Layer 2 of a small transformer language model trained on English Wikipedia (8 layers, counted from 0, width 128).
Take only the direct path to the model's output, skipping the later layers: a vector added to the residual stream pushes a token's score in proportion to its dot product with that token's output vector.

Output vectors of the tokens that the questions are about. A number n stands for (n - 500) times 0.003.
"ailable": 655 546 610 449 419 397 642 504 600 624 435 881 559 527 678 809 801 398 455 293 21 546 410 580 610 481 407 582 606 637 617 617 326 559 547 343 614 673 319 432 406 285 545 597 766 344 658 633 324 410 722 626 555 511 253 326 644 419 446 618 347 339 671 321 254 415 566 536 574 517 698 489 616 387 525 284 522 541 557 339 518 435 749 398 720 636 531 546 632 451 421 700 690 457 422 669 500 474 165 416 605 407 447 521 545 570 248 328 630 360 524 429 619 538 573 351 762 454 249 159 585 385 496 426 246 486 445 283
"°W": 164 514 417 521 482 560 438 382 278 559 366 666 403 590 722 549 549 395 473 365 483 602 621 526 675 590 541 514 511 416 451 571 525 383 530 533 515 605 403 784 599 302 433 563 555 472 559 321 457 502 487 539 409 661 581 495 519 587 466 539 475 572 557 451 470 597 475 612 576 280 585 642 543 396 629 455 455 602 557 442 321 829 471 523 384 552 472 284 546 507 534 443 463 637 554 590 517 655 511 455 379 487 239 412 344 418 517 280 383 650 511 569 493 325 523 364 517 436 625 558 570 412 525 486 377 556 605 603
"ett": 464 354 545 498 549 593 375 533 527 439 474 583 576 385 439 558 726 693 469 402 576 402 431 519 575 578 444 456 442 562 492 863 527 467 474 592 354 530 451 622 516 538 528 500 621 488 534 493 482 506 607 524 505 581 506 507 374 509 451 432 569 438 440 498 445 433 464 604 476 492 649 501 465 350 534 513 498 308 512 434 345 437 343 571 410 521 417 433 332 568 443 540 692 390 412 453 576 487 451 530 620 640 394 530 447 545 592 469 443 485 499 643 523 723 473 521 511 428 408 450 489 704 515 346 264 500 631 492
"airs": 390 672 498 492 357 523 358 602 580 687 408 657 729 299 492 515 372 548 657 322 472 624 413 511 665 538 358 448 564 679 415 530 540 373 616 493 558 308 486 497 395 418 604 513 473 463 576 513 499 387 539 722 568 504 371 324 344 500 486 427 511 549 500 668 318 650 484 641 467 493 698 637 404 513 657 494 461 588 405 470 561 456 691 373 419 369 359 326 592 448 580 680 493 637 458 548 424 682 437 437 275 476 348 524 643 421 606 355 567 625 521 540 627 321 616 470 514 514 536 515 602 492 415 616 212 614 272 308
"om": 446 544 605 498 572 526 635 510 357 467 617 529 409 415 594 419 513 612 640 508 427 363 430 415 462 434 535 317 464 622 462 514 738 314 545 617 424 448 524 566 564 532 458 553 614 407 544 604 372 420 536 553 510 523 547 342 325 520 648 505 539 337 318 473 551 453 529 476 590 593 547 575 393 612 434 609 592 389 502 579 371 464 353 452 605 605 398 415 469 463 336 373 488 403 411 453 530 431 513 406 547 634 638 445 408 502 481 555 644 601 501 659 463 520 412 476 568 569 612 681 475 508 507 591 418 547 610 285
"ro": 668 574 541 531 487 637 450 666 408 453 543 598 561 440 470 401 595 607 410 505 452 495 433 368 606 451 408 404 373 391 434 330 542 392 466 536 415 458 426 502 456 532 548 450 523 286 442 624 573 526 453 443 508 547 500 618 594 497 362 396 464 458 471 438 514 300 496 625 542 597 427 386 590 565 470 462 557 590 535 497 441 472 386 545 499 715 416 482 599 497 622 544 505 565 462 438 574 315 424 629 544 505 516 639 442 403 536 353 824 617 502 549 536 518 561 448 424 488 637 668 512 561 410 561 471 579 356 418
"ough": 450 526 459 557 345 498 496 485 634 421 437 522 290 455 509 336 445 572 458 494 338 647 528 554 493 437 621 396 459 606 513 603 579 571 346 546 562 400 499 602 543 484 505 242 514 554 599 633 318 382 662 506 508 425 286 468 531 612 533 569 452 460 458 499 461 571 454 631 655 579 598 577 493 490 601 447 446 465 513 614 495 530 278 424 329 856 645 274 555 327 403 459 333 459 629 493 609 578 522 581 418 599 397 367 555 554 515 427 687 346 504 508 568 792 686 434 629 485 476 485 529 495 431 724 327 454 388 416
"ime": 233 479 574 515 305 755 418 507 727 637 543 476 361 271 585 423 497 619 473 501 386 577 566 490 369 358 748 393 369 561 521 614 404 489 408 494 447 525 696 482 463 670 562 514 546 223 522 556 398 303 593 371 546 526 507 407 428 572 504 497 432 462 668 563 379 469 627 440 673 666 612 529 347 621 515 598 659 580 536 393 373 402 467 486 385 421 481 421 633 394 573 631 620 509 566 471 543 563 449 458 568 447 590 469 500 552 592 254 604 513 506 525 274 405 710 455 574 440 504 483 491 611 459 383 378 477 564 555
"les": 513 737 545 577 636 405 588 586 459 435 489 704 545 358 415 548 414 556 664 429 560 459 416 366 591 484 496 578 438 396 541 281 423 528 446 496 470 383 511 449 505 531 610 645 600 594 522 554 604 299 478 473 575 651 443 523 486 467 238 564 434 518 581 569 302 484 406 559 478 532 613 407 407 635 446 459 593 502 438 519 357 494 464 600 452 390 514 430 632 470 497 413 472 425 536 520 482 478 390 440 675 511 357 402 489 697 502 250 550 589 507 528 473 253 438 554 612 596 584 751 467 682 541 482 262 661 445 530
"ure": 308 511 693 471 659 567 349 466 564 441 518 516 544 664 611 430 738 454 636 534 536 555 441 428 361 646 628 470 433 536 549 550 495 311 514 351 569 496 542 523 227 605 593 357 463 587 482 525 640 239 642 343 471 526 471 456 261 318 654 599 352 427 544 558 436 505 363 618 561 579 562 498 523 545 467 508 426 420 502 324 387 406 456 537 597 463 461 588 450 324 536 505 474 394 761 562 555 380 380 576 600 522 537 477 591 446 464 360 567 589 513 422 515 547 695 472 673 472 489 535 524 379 602 505 379 487 581 488
"tained": 632 705 556 390 424 509 302 407 382 456 495 630 332 494 317 501 678 485 464 331 303 481 575 723 609 419 554 333 626 353 436 610 411 339 424 644 513 813 628 431 639 353 673 434 481 419 514 415 538 360 562 555 577 451 372 355 623 644 462 587 623 416 600 618 494 547 585 360 538 429 546 480 469 322 380 327 494 454 461 661 582 374 570 525 631 650 650 399 620 419 615 419 661 385 707 644 515 597 364 290 671 549 403 459 487 471 367 375 467 508 510 393 501 501 697 627 519 346 248 525 549 525 483 627 331 528 371 810
"irth": 467 539 291 467 392 482 289 506 434 664 440 862 477 502 391 596 791 416 537 466 625 632 590 457 663 586 308 558 446 374 522 559 563 446 543 587 434 419 499 436 399 528 539 554 403 497 614 452 327 441 552 597 492 553 244 444 219 630 334 300 442 333 604 489 319 432 333 633 568 513 701 565 622 561 629 417 675 590 611 469 414 348 611 328 623 488 555 456 406 648 500 496 523 519 720 571 732 591 506 488 642 671 419 439 481 330 400 469 348 396 529 575 629 660 544 456 460 382 488 535 502 433 506 483 445 476 466 435
"urg": 413 428 493 514 590 441 504 578 608 507 603 674 371 525 361 485 655 533 501 483 607 419 509 446 495 680 556 434 470 667 604 417 587 283 509 389 414 501 489 644 299 549 680 441 660 419 612 313 618 416 537 592 410 424 386 479 423 515 339 294 504 439 460 560 372 559 348 655 651 459 519 524 445 482 564 366 452 401 494 346 306 593 513 332 620 418 486 514 572 457 349 557 507 548 448 620 562 576 400 579 572 691 514 613 537 532 437 500 444 610 506 514 419 481 564 665 484 326 467 714 508 545 581 423 418 555 517 510
" Succeeded": 476 660 658 373 472 320 412 350 577 639 397 691 382 286 337 766 580 521 615 341 539 442 628 715 633 637 160 382 811 431 525 531 602 402 378 596 584 816 577 279 469 497 373 517 561 230 386 332 361 428 462 532 446 427 484 474 393 762 496 405 317 540 622 479 562 583 622 654 462 414 434 430 432 282 555 419 703 596 660 685 605 507 604 300 670 602 758 543 472 542 322 636 554 359 448 570 485 817 444 256 599 639 387 472 610 518 487 352 527 540 523 604 664 327 547 311 565 238 511 154 552 627 58 751 390 421 454 672
"erland": 668 497 380 552 425 366 458 570 379 478 491 533 537 574 442 720 578 575 602 360 328 520 424 538 715 488 393 432 418 634 494 674 452 267 569 467 626 696 540 573 587 388 439 637 430 331 476 494 366 439 522 572 587 363 486 582 423 365 514 237 433 319 521 455 175 695 414 327 324 454 364 518 604 433 690 222 548 653 495 346 293 886 480 541 513 634 544 296 844 615 466 442 497 508 570 645 309 795 646 510 535 574 272 543 544 380 476 455 553 414 521 816 578 459 328 618 512 738 536 526 522 628 328 530 297 501 519 609
" classification": 519 595 528 409 490 245 444 556 159 605 575 462 389 500 611 633 381 349 573 377 272 493 679 649 449 575 497 562 497 362 443 389 528 686 627 753 771 471 578 452 297 683 495 349 586 272 465 621 509 478 664 677 479 463 423 396 487 434 431 461 344 513 549 478 253 628 406 414 496 405 383 855 384 437 569 645 656 527 393 430 355 706 476 644 697 556 732 581 605 384 605 512 399 650 451 586 501 520 639 324 346 628 246 452 352 357 377 659 556 553 524 620 501 719 569 504 527 340 254 591 548 320 636 418 394 707 428 381
" who": 429 593 524 529 390 396 391 459 552 396 548 354 439 528 344 463 394 468 526 498 409 500 529 425 415 541 383 525 568 409 440 606 428 447 415 516 460 584 522 454 371 487 358 456 515 515 514 381 499 529 595 382 417 680 553 474 450 513 650 363 452 529 531 638 563 478 432 442 527 590 592 654 467 379 691 534 422 373 561 669 457 673 644 564 511 582 667 472 423 418 309 635 578 407 556 450 722 470 477 494 605 688 275 492 609 458 631 406 513 619 502 514 547 481 659 432 481 430 522 431 506 646 519 432 578 548 455 491
"\n": 273 656 409 531 439 502 593 704 385 601 456 519 524 568 593 539 522 380 581 467 456 354 550 771 298 491 383 438 568 384 512 517 579 668 479 458 519 552 431 544 581 600 338 432 522 610 532 498 483 528 442 457 390 523 471 730 508 474 592 547 331 618 548 432 437 650 571 407 467 515 370 415 564 426 348 500 422 569 431 517 541 414 522 625 596 501 482 419 407 489 455 356 476 553 428 481 443 534 590 655 645 495 629 463 427 558 588 578 538 598 487 462 505 292 366 353 423 510 580 621 462 580 364 493 569 493 483 478
"eneral": 565 643 464 540 302 403 281 413 569 754 458 893 413 472 467 354 712 528 592 403 374 642 528 475 555 524 501 394 511 443 569 727 567 584 669 610 606 540 443 387 652 428 549 338 580 335 475 549 339 333 486 704 608 525 522 476 315 614 344 382 283 565 520 472 216 460 342 542 418 402 671 446 367 504 617 497 581 539 414 365 608 757 603 306 524 817 610 380 625 458 634 439 698 583 511 622 568 600 329 464 696 524 341 423 411 404 376 335 551 519 531 326 440 628 581 578 577 408 307 303 534 693 405 622 425 511 412 350
")\n": 225 674 329 486 517 303 518 493 391 578 470 657 387 614 486 535 496 451 517 424 558 445 488 796 482 497 444 351 617 568 489 626 536 567 366 493 449 295 544 572 467 615 424 575 551 574 401 422 571 479 375 561 434 538 496 733 644 508 671 645 340 541 622 438 366 525 536 483 563 493 349 475 567 565 535 499 454 576 371 502 383 422 571 558 587 694 421 432 710 520 345 425 437 549 600 554 573 637 505 448 665 473 569 534 566 564 550 534 414 626 497 414 526 490 383 304 421 402 484 477 499 431 258 446 613 427 412 429

Each question shows what one neuron of this layer's MLP adds at an activation of 1. A number n stands for (n - 500) times 0.0023.

n422: 484 468 469 418 506 486 647 488 424 620 439 381 412 298 505 567 435 411 544 376 390 385 396 500 644 548 459 356 469 380 433 388 549 353 542 651 530 581 497 463 517 626 486 724 323 509 294 475 690 611 541 364 543 387 552 671 552 524 533 612 489 568 497 640 353 567 467 426 445 673 419 584 471 584 494 458 589 505 396 491 528 359 436 516 494 467 581 578 576 541 560 371 604 523 448 452 522 536 585 449 549 602 532 358 600 530 562 583 438 641 454 522 656 463 443 534 610 536 467 759 436 335 388 379 481 552 560 412
Which of these tokens does it push up most? " classification"

n184: 551 520 519 558 692 380 491 175 631 818 503 397 549 564 523 547 547 534 553 508 479 317 506 477 471 433 468 528 671 336 680 481 393 738 628 408 526 460 360 661 458 529 418 546 376 416 651 489 604 534 287 491 509 420 420 457 450 529 377 576 439 649 615 450 398 461 462 552 549 544 432 577 313 389 494 532 568 715 421 507 439 474 508 509 578 551 599 546 584 387 492 334 556 480 532 314 483 560 419 494 453 701 321 362 459 545 536 569 343 603 523 350 535 691 498 354 516 491 387 473 574 536 569 583 505 483 510 568
Which three tokens does it push up most, strongest first? " classification", "eneral", " Succeeded"

n48: 521 601 574 464 541 305 553 493 546 274 444 531 443 479 479 472 523 470 354 551 323 562 522 547 471 519 553 642 506 393 410 576 323 503 729 346 344 405 626 598 675 479 409 572 468 510 503 517 459 184 556 406 489 462 516 688 397 526 685 606 437 428 493 415 657 582 405 453 349 471 551 503 683 448 518 470 397 360 602 605 482 433 578 363 524 487 651 500 517 353 489 442 454 791 343 392 557 682 593 749 559 356 518 448 416 487 443 419 623 579 466 597 596 678 518 382 503 576 533 632 494 475 406 503 535 486 356 542
Which two tokens does it push up most, strongest first? "ough", "\n"

n13: 548 548 351 672 386 610 500 422 378 493 681 691 476 597 553 493 396 432 729 506 526 592 584 522 548 555 540 425 538 548 421 355 388 518 270 565 560 533 582 444 458 645 509 497 470 377 288 424 391 313 465 503 438 530 685 458 631 476 322 357 680 553 388 548 409 476 336 562 612 658 553 384 443 543 550 452 592 574 616 627 565 413 548 537 642 438 336 422 517 476 625 524 425 575 380 481 591 622 372 219 462 544 565 475 341 486 640 370 733 699 518 480 290 248 469 493 687 522 553 525 361 477 476 509 512 431 660 636
Pushed down most: "ett"

n265: 504 485 506 527 730 637 534 657 445 646 449 469 433 446 473 321 484 415 558 449 366 693 441 523 424 377 521 482 503 695 507 416 443 486 537 542 382 378 576 514 534 430 552 617 574 612 396 528 448 529 253 575 437 401 519 673 586 470 361 441 380 221 514 458 567 443 596 377 630 600 458 460 548 648 439 500 475 548 430 432 835 679 679 491 661 301 573 266 406 569 489 468 264 427 357 402 418 509 581 597 412 588 425 528 396 547 618 361 541 379 585 647 591 470 528 431 638 436 558 510 524 484 500 556 495 488 475 570
Pushed down most: "ett"

n73: 620 621 555 440 500 544 596 610 498 490 526 491 494 463 513 401 535 396 497 567 368 385 302 584 636 328 567 474 498 477 550 544 455 570 640 401 645 574 697 393 556 543 485 639 455 447 271 461 527 431 376 589 560 455 600 510 610 437 355 575 437 460 439 482 459 580 434 463 363 597 582 502 409 523 538 563 472 452 467 452 600 458 529 525 314 486 456 577 619 564 439 485 576 472 472 555 395 515 352 558 646 576 488 359 608 536 540 478 654 432 447 545 435 441 280 523 554 518 666 598 391 409 427 463 490 548 477 477
Which two tokens does it push up most, strongest first? "les", "erland"

n127: 541 573 620 626 487 560 643 444 508 399 391 503 653 535 432 350 610 369 393 466 536 546 666 281 571 305 350 482 707 548 412 532 503 705 494 362 816 457 367 318 527 515 397 608 584 481 339 538 586 572 478 582 628 643 500 482 444 513 263 473 534 597 412 445 657 536 583 506 478 447 628 415 462 423 468 553 239 495 579 391 477 549 447 520 673 519 427 449 510 370 404 460 494 515 474 597 421 515 522 474 462 459 376 335 601 568 514 599 686 511 467 424 453 572 525 737 440 577 610 503 479 375 481 512 438 517 512 462
Pushed down most: "ime"

n444: 537 578 430 571 406 634 520 282 379 536 498 484 663 500 632 457 382 457 512 452 513 584 402 452 404 439 500 506 523 413 486 454 629 614 507 409 568 228 594 514 507 493 554 495 632 510 442 543 373 612 433 452 466 653 549 518 388 620 515 495 554 531 477 399 491 482 564 646 366 505 505 468 463 431 399 418 505 633 493 362 599 626 482 500 489 406 551 575 530 544 549 455 414 479 431 551 534 661 463 435 514 551 515 441 297 611 414 560 584 519 404 467 532 663 502 454 455 606 601 412 527 403 392 603 666 449 451 483
Which of these tokens does it push up most? "eneral"

n326: 412 558 548 446 374 528 605 611 423 632 402 481 666 619 524 246 458 473 500 391 506 626 540 503 407 375 456 381 578 650 498 526 588 594 418 246 386 500 210 362 576 497 449 447 411 589 532 667 620 608 570 575 485 529 238 537 494 572 714 349 556 520 365 478 479 789 523 406 380 417 471 534 602 473 521 285 476 508 482 673 345 463 551 390 549 464 549 662 596 381 543 451 403 505 608 524 751 362 494 583 573 517 571 517 481 358 554 594 488 529 540 538 356 552 495 466 409 533 496 500 491 332 455 532 624 600 397 431
Which three tokens does it push up most, strongest first? "\n", ")\n", "ough"

n99: 309 550 577 590 605 467 584 503 461 466 508 490 485 462 679 393 668 491 475 500 603 380 514 540 611 542 481 449 545 511 382 557 517 352 494 567 611 523 539 491 353 593 437 398 382 399 416 397 626 526 651 292 538 466 406 492 446 536 366 482 350 469 400 498 683 469 533 492 437 448 679 583 549 610 347 640 305 498 589 246 540 455 456 524 607 574 654 658 551 439 485 547 464 607 418 550 530 583 346 506 335 573 401 491 588 724 562 506 553 682 491 420 345 517 480 455 356 549 533 503 456 477 483 481 540 575 352 497
Which of these tokens does it push up most? "ure"

n449: 659 417 696 463 381 563 575 437 516 373 430 509 565 477 451 492 505 477 419 515 524 443 543 466 525 571 364 504 520 467 544 461 539 514 621 518 547 520 578 476 526 336 248 493 399 768 523 483 532 433 520 437 565 389 542 622 598 526 412 483 539 473 519 464 590 368 666 351 534 518 552 471 570 504 578 573 514 492 507 603 524 578 511 484 416 546 564 467 515 518 593 633 551 494 401 453 502 488 513 655 645 347 371 449 497 479 482 484 399 489 463 485 374 364 477 546 452 611 466 432 557 415 425 342 569 536 545 557
Which of these tokens does it push up most? " who"

n425: 531 396 418 553 525 632 626 577 447 519 475 510 458 542 467 367 488 440 572 561 470 405 489 548 386 367 517 411 475 459 531 451 597 333 482 476 469 379 553 667 597 471 604 426 654 545 531 590 480 420 741 522 490 638 537 475 508 543 548 455 528 503 378 414 305 450 336 502 477 467 580 502 486 454 547 435 520 403 440 443 466 490 532 566 518 546 512 445 517 494 660 487 456 454 429 413 509 523 505 576 618 513 603 505 464 502 544 502 623 506 367 431 538 492 555 489 495 591 524 612 433 337 455 580 604 449 526 431
Which of these tokens does it push up most? "om"

n279: 308 500 469 360 439 580 454 470 633 603 398 538 404 654 479 379 545 520 403 582 518 453 558 482 439 475 494 418 414 609 491 451 653 299 591 433 631 330 667 533 615 542 554 581 516 453 443 426 503 598 504 606 445 572 453 218 472 312 486 483 376 497 658 582 521 354 406 379 431 681 408 513 592 651 679 470 503 497 506 476 521 444 543 521 538 601 490 443 451 489 710 546 296 656 527 490 527 567 675 477 349 254 623 425 551 516 466 377 485 601 616 615 628 467 483 244 532 701 597 431 554 683 414 573 472 355 378 524
Which three tokens does it push up most, strongest first? "airs", "ime", ")\n"

n163: 332 454 364 506 534 294 534 493 651 450 536 599 576 509 557 330 353 579 470 447 442 553 546 610 481 509 391 503 378 360 583 447 494 576 734 585 381 576 685 544 330 332 620 462 456 519 583 508 522 354 607 377 515 513 497 506 582 347 468 336 488 544 538 640 288 613 373 494 528 478 690 579 666 489 536 346 376 450 506 554 441 410 508 633 434 415 451 440 533 477 565 782 523 618 380 495 521 650 458 487 478 434 311 565 384 339 497 467 503 395 477 500 485 644 483 364 558 367 352 545 584 612 628 471 603 361 738 467
Pushed down most: "om"

n345: 496 601 463 467 363 614 441 466 609 340 508 506 437 455 407 556 436 505 515 604 506 403 373 461 519 660 527 609 595 298 500 341 516 328 644 524 491 392 669 503 374 569 352 263 751 561 374 447 610 573 418 650 523 395 341 412 494 526 547 539 305 517 396 568 413 472 251 437 386 397 436 497 365 573 376 631 457 513 575 354 612 477 608 664 590 536 706 538 573 579 535 442 583 681 569 566 482 713 587 487 444 563 455 555 526 480 554 510 324 696 473 465 687 429 613 478 415 549 384 576 543 325 587 506 441 612 452 315
Which of these tokens does it push up most? " classification"

n134: 480 508 554 672 554 198 398 363 583 541 521 432 312 357 576 713 521 547 477 591 378 508 651 434 487 268 447 629 505 402 520 369 367 658 592 575 585 655 433 595 353 500 480 604 362 488 573 510 536 563 552 524 539 506 548 412 487 568 360 555 441 628 503 537 339 447 509 518 598 476 608 443 455 574 585 366 348 470 432 577 493 494 523 514 683 407 537 587 463 801 549 481 460 364 755 416 421 532 452 534 529 559 539 432 363 540 457 453 467 439 446 556 446 510 512 526 573 323 520 265 568 559 546 470 458 575 592 557
Which of these tokens does it push up most? "ailable"

n267: 261 441 445 447 482 527 404 476 424 622 500 500 568 653 476 426 500 480 540 333 402 438 511 486 417 712 432 361 525 670 573 556 567 546 317 521 616 444 361 569 522 503 567 589 564 621 389 679 645 618 471 411 508 427 430 566 540 431 542 490 530 629 558 406 503 382 488 425 333 426 421 563 568 476 380 497 677 535 452 491 566 465 550 529 586 445 517 471 705 612 452 533 457 393 497 407 558 348 565 506 517 636 505 491 434 485 590 491 427 425 370 545 338 474 551 440 534 529 407 674 484 426 258 456 630 578 527 583
Which of these tokens does it push up most? ")\n"

n221: 578 410 443 542 531 466 691 500 532 674 536 480 694 566 669 549 322 538 509 621 519 456 351 466 562 503 566 505 475 611 657 583 598 423 479 479 645 388 334 320 531 467 248 662 605 484 510 478 453 484 302 451 401 449 513 541 500 533 500 528 547 421 563 466 504 583 368 544 678 561 862 542 307 527 394 253 485 450 575 701 490 460 516 365 524 728 556 465 500 380 527 602 474 415 412 339 684 370 558 453 333 592 428 337 415 410 569 581 391 373 466 402 452 690 402 547 539 585 427 427 537 421 513 613 582 480 492 460
Which of these tokens does it push up most? "ough"

n331: 594 548 592 547 466 267 397 602 413 520 431 523 469 341 373 580 527 511 716 559 392 438 440 512 554 440 592 531 426 545 395 546 430 362 741 511 483 529 520 624 497 428 389 352 550 506 491 620 425 532 333 467 481 518 483 511 542 524 473 366 451 807 551 502 407 531 521 416 396 600 488 471 426 552 472 383 581 408 365 547 533 654 495 615 436 476 404 596 661 612 572 545 545 420 450 601 500 381 473 567 373 413 470 510 542 439 531 667 473 535 445 366 547 486 479 680 455 803 503 325 592 560 328 557 515 631 438 389
Which three tokens does it push up most, strongest first? "erland", "eneral", "airs"

n468: 592 503 468 452 562 481 403 412 580 411 399 531 490 509 467 535 426 523 442 419 491 521 348 427 508 469 619 513 320 457 553 427 237 349 337 215 515 404 356 510 620 539 299 573 606 709 646 506 616 596 687 454 517 673 427 362 664 576 153 528 655 287 545 419 444 566 477 506 557 539 465 471 513 486 570 628 494 635 621 503 576 470 492 446 427 345 523 440 820 606 516 523 511 500 500 471 376 441 561 533 520 341 479 538 637 607 597 304 524 503 588 562 694 395 465 513 435 430 650 661 610 698 471 539 519 635 396 518
Pushed down most: " classification"

n463: 569 583 491 394 422 439 772 611 491 649 578 464 571 578 360 494 579 492 530 553 287 363 457 483 487 549 476 538 475 447 603 733 526 434 520 432 576 404 523 378 482 512 374 500 531 599 408 395 413 461 491 399 467 399 464 459 535 489 556 482 461 383 404 524 497 433 612 446 350 571 503 500 474 460 542 450 515 472 593 464 428 407 462 437 705 602 588 592 546 412 507 462 596 599 438 541 542 475 371 728 465 641 352 664 436 549 465 599 555 452 459 511 502 482 461 554 484 572 595 588 488 311 561 440 554 629 527 468
Which of these tokens does it push up most? "ailable"

n446: 365 522 647 461 436 297 579 472 465 453 505 508 656 492 706 477 497 423 437 563 486 506 387 536 608 234 500 604 565 233 522 571 521 428 540 746 517 503 319 497 468 503 492 491 527 455 394 531 518 491 462 196 532 640 524 681 540 509 473 560 388 606 698 584 366 511 620 623 432 518 488 460 464 515 477 250 378 495 469 332 481 622 518 514 458 414 525 498 634 378 485 652 612 486 548 480 455 506 536 599 563 487 389 526 433 636 388 617 409 555 478 624 466 514 505 407 534 585 357 451 628 594 627 442 647 465 427 421
Pushed down most: "om"

n154: 460 610 500 349 400 639 626 342 342 606 481 442 560 536 466 467 475 455 450 329 406 574 503 504 403 486 618 592 553 511 547 371 511 482 503 449 518 259 639 503 672 688 594 767 486 423 567 396 469 478 561 407 472 478 467 622 542 463 418 510 435 518 560 420 627 534 500 435 448 358 453 468 550 573 458 335 518 539 477 597 605 552 409 616 536 207 622 455 537 537 533 510 428 502 492 523 570 487 481 334 434 397 431 402 542 623 419 541 401 500 477 493 542 484 496 500 537 382 641 722 437 511 500 612 455 567 576 521
Which two tokens does it push up most, strongest first? "les", "°W"

n240: 439 521 593 375 614 531 547 400 427 596 412 460 673 655 460 415 349 394 395 514 409 536 321 516 546 513 458 579 537 438 548 463 442 482 758 575 613 384 267 583 394 429 260 551 574 393 635 622 483 640 443 526 454 620 626 564 468 527 485 637 430 705 486 594 578 561 470 739 510 467 494 492 627 511 641 540 416 596 613 707 458 745 371 567 645 296 543 475 328 367 453 438 523 395 429 417 485 572 539 510 388 557 400 444 638 331 312 421 318 351 568 445 417 617 600 456 553 657 644 373 596 605 408 479 519 500 500 343
Which two tokens does it push up most, strongest first? "°W", " who"

n409: 720 488 632 427 639 455 573 418 516 487 480 518 446 524 458 729 578 577 480 498 414 371 372 374 448 533 587 475 591 475 500 613 428 671 522 411 366 557 392 593 505 446 520 577 298 370 393 514 413 591 370 505 471 430 541 470 551 441 600 586 513 361 652 524 494 475 460 500 610 393 368 337 370 502 368 527 369 472 461 522 504 446 550 529 477 396 508 516 532 541 551 491 658 554 537 472 544 588 537 603 658 318 488 377 471 637 544 568 524 498 394 546 439 560 441 472 489 512 591 652 426 414 560 596 523 491 416 453
Pushed down most: "airs"

n346: 332 568 478 553 593 391 539 579 480 715 339 514 578 515 503 480 362 478 319 531 645 460 575 510 476 439 419 467 601 416 500 322 463 408 482 529 345 590 427 701 512 571 535 534 469 407 456 535 396 509 591 462 439 376 407 567 497 388 624 366 445 630 611 583 418 666 433 448 500 519 310 598 484 667 518 506 458 392 354 411 540 464 697 535 490 689 650 549 354 459 529 443 402 631 450 469 649 548 610 315 566 343 503 470 339 513 709 451 540 760 497 632 459 290 419 546 538 512 642 439 459 463 657 566 338 542 593 532
Which two tokens does it push up most, strongest first? "\n", "°W"

n95: 423 516 463 505 400 663 586 374 537 472 602 620 576 473 578 508 618 520 446 448 402 567 485 443 641 533 380 555 586 595 542 433 661 398 587 409 407 412 541 646 535 466 451 526 474 459 424 654 524 386 618 537 522 521 518 548 393 473 335 491 449 661 396 518 412 488 641 469 354 456 440 532 484 427 441 451 386 395 334 508 468 465 401 609 653 417 726 429 390 493 538 425 593 490 436 462 415 545 474 592 539 520 476 444 660 548 417 579 436 578 298 493 598 575 504 427 548 557 668 545 468 459 382 531 519 537 457 409
Which of these tokens does it push up most? "airs"

n386: 506 505 666 507 539 525 497 580 540 510 445 529 614 512 618 378 547 470 430 579 490 498 621 384 448 564 377 456 425 458 523 562 606 446 520 514 613 645 424 492 642 490 456 572 492 430 671 450 534 516 433 436 505 477 503 444 449 505 429 450 587 584 466 562 594 574 524 538 508 458 667 481 555 447 759 436 287 504 569 428 534 615 458 549 387 406 516 416 232 553 458 405 610 494 443 363 451 490 385 573 468 543 473 373 474 470 591 484 632 507 475 577 412 300 379 424 641 527 512 480 604 367 679 563 458 477 492 502
Which of these tokens does it push up most? "°W"

n502: 577 520 446 318 576 574 561 544 517 479 578 534 577 508 441 500 463 541 490 558 496 610 437 440 538 485 564 470 470 579 527 514 704 407 508 464 510 543 481 606 573 486 401 487 448 448 463 553 483 517 583 557 525 429 448 451 502 556 520 470 474 523 359 429 493 456 460 428 599 644 357 448 446 598 572 576 554 539 492 590 479 382 425 435 488 511 489 471 380 425 467 486 492 451 500 439 529 498 456 525 523 507 458 509 562 583 465 479 556 484 158 454 445 654 497 602 420 576 505 521 488 472 465 522 602 488 543 449
Which three tokens does it push up most, strongest first? "om", "ough", "ro"

n52: 389 624 468 486 548 457 549 773 434 614 409 554 540 411 539 587 246 479 446 450 370 538 555 644 560 523 616 522 464 540 465 500 427 334 639 596 740 435 370 456 420 635 522 588 373 509 545 472 528 580 673 669 514 411 341 634 598 497 362 495 535 544 545 570 497 402 436 526 550 446 402 674 613 551 595 511 463 346 492 550 483 375 508 514 380 421 211 460 435 495 477 473 407 478 486 444 681 437 533 525 427 353 492 388 434 294 572 472 601 620 478 437 349 455 668 584 600 539 679 548 542 538 494 486 535 449 371 534
Which two tokens does it push up most, strongest first? "airs", " classification"

n44: 409 389 308 635 521 489 492 536 469 497 465 562 473 540 497 394 494 533 546 423 506 497 409 637 572 469 473 428 450 492 462 256 658 469 530 320 559 472 722 585 475 435 446 630 452 411 442 485 417 523 493 538 446 540 463 548 469 474 454 643 556 463 382 557 318 411 603 604 291 604 580 460 560 417 346 565 336 545 583 533 474 338 442 591 385 494 488 619 556 675 466 708 495 532 532 519 669 646 520 595 472 692 450 478 633 482 469 400 645 558 341 471 524 520 565 377 611 495 607 559 323 430 512 434 473 623 432 584
Pushed down most: "eneral"

n418: 440 459 585 538 454 619 740 421 521 384 475 669 563 519 705 503 621 531 577 438 461 537 436 393 409 553 489 454 397 514 592 467 441 287 612 577 427 523 497 518 582 446 611 573 483 614 529 617 399 643 680 745 546 443 349 556 454 521 526 623 458 488 410 504 384 449 523 463 418 457 629 410 486 388 616 495 383 557 513 387 423 566 391 393 394 361 333 428 515 467 502 419 597 454 443 359 478 340 385 756 439 572 569 553 439 447 457 557 405 421 518 456 640 470 586 598 465 448 659 432 614 382 488 500 578 539 477 530
Which of these tokens does it push up most? "ailable"

n400: 438 613 399 631 323 454 460 456 500 590 541 402 676 711 656 587 402 486 240 693 428 347 594 378 537 596 495 457 497 364 469 605 576 481 506 489 394 597 307 575 350 612 436 506 521 742 422 678 447 441 335 590 451 500 503 445 595 521 439 508 634 639 407 545 448 466 397 497 409 449 538 527 497 374 450 508 466 419 567 528 510 525 540 610 519 436 567 442 617 529 490 664 489 345 628 395 514 275 542 577 524 568 544 519 518 482 698 541 407 484 488 533 330 521 421 497 437 615 416 603 494 526 416 467 567 503 451 590
Pushed down most: " Succeeded"

n328: 465 453 482 489 627 583 467 697 424 557 541 586 467 435 508 483 425 600 526 539 433 428 513 469 481 542 462 505 563 556 538 479 646 453 476 431 354 527 460 750 517 466 383 518 516 496 491 529 386 478 544 427 508 440 415 507 462 569 582 543 518 625 427 312 475 412 424 549 533 532 356 524 432 571 400 491 466 535 449 481 555 368 432 533 512 518 562 579 376 410 485 539 484 484 468 511 525 437 498 537 510 522 581 442 434 668 476 502 488 545 368 487 494 651 466 675 413 534 676 559 541 436 511 521 520 502 551 485
Which of these tokens does it push up most? "om"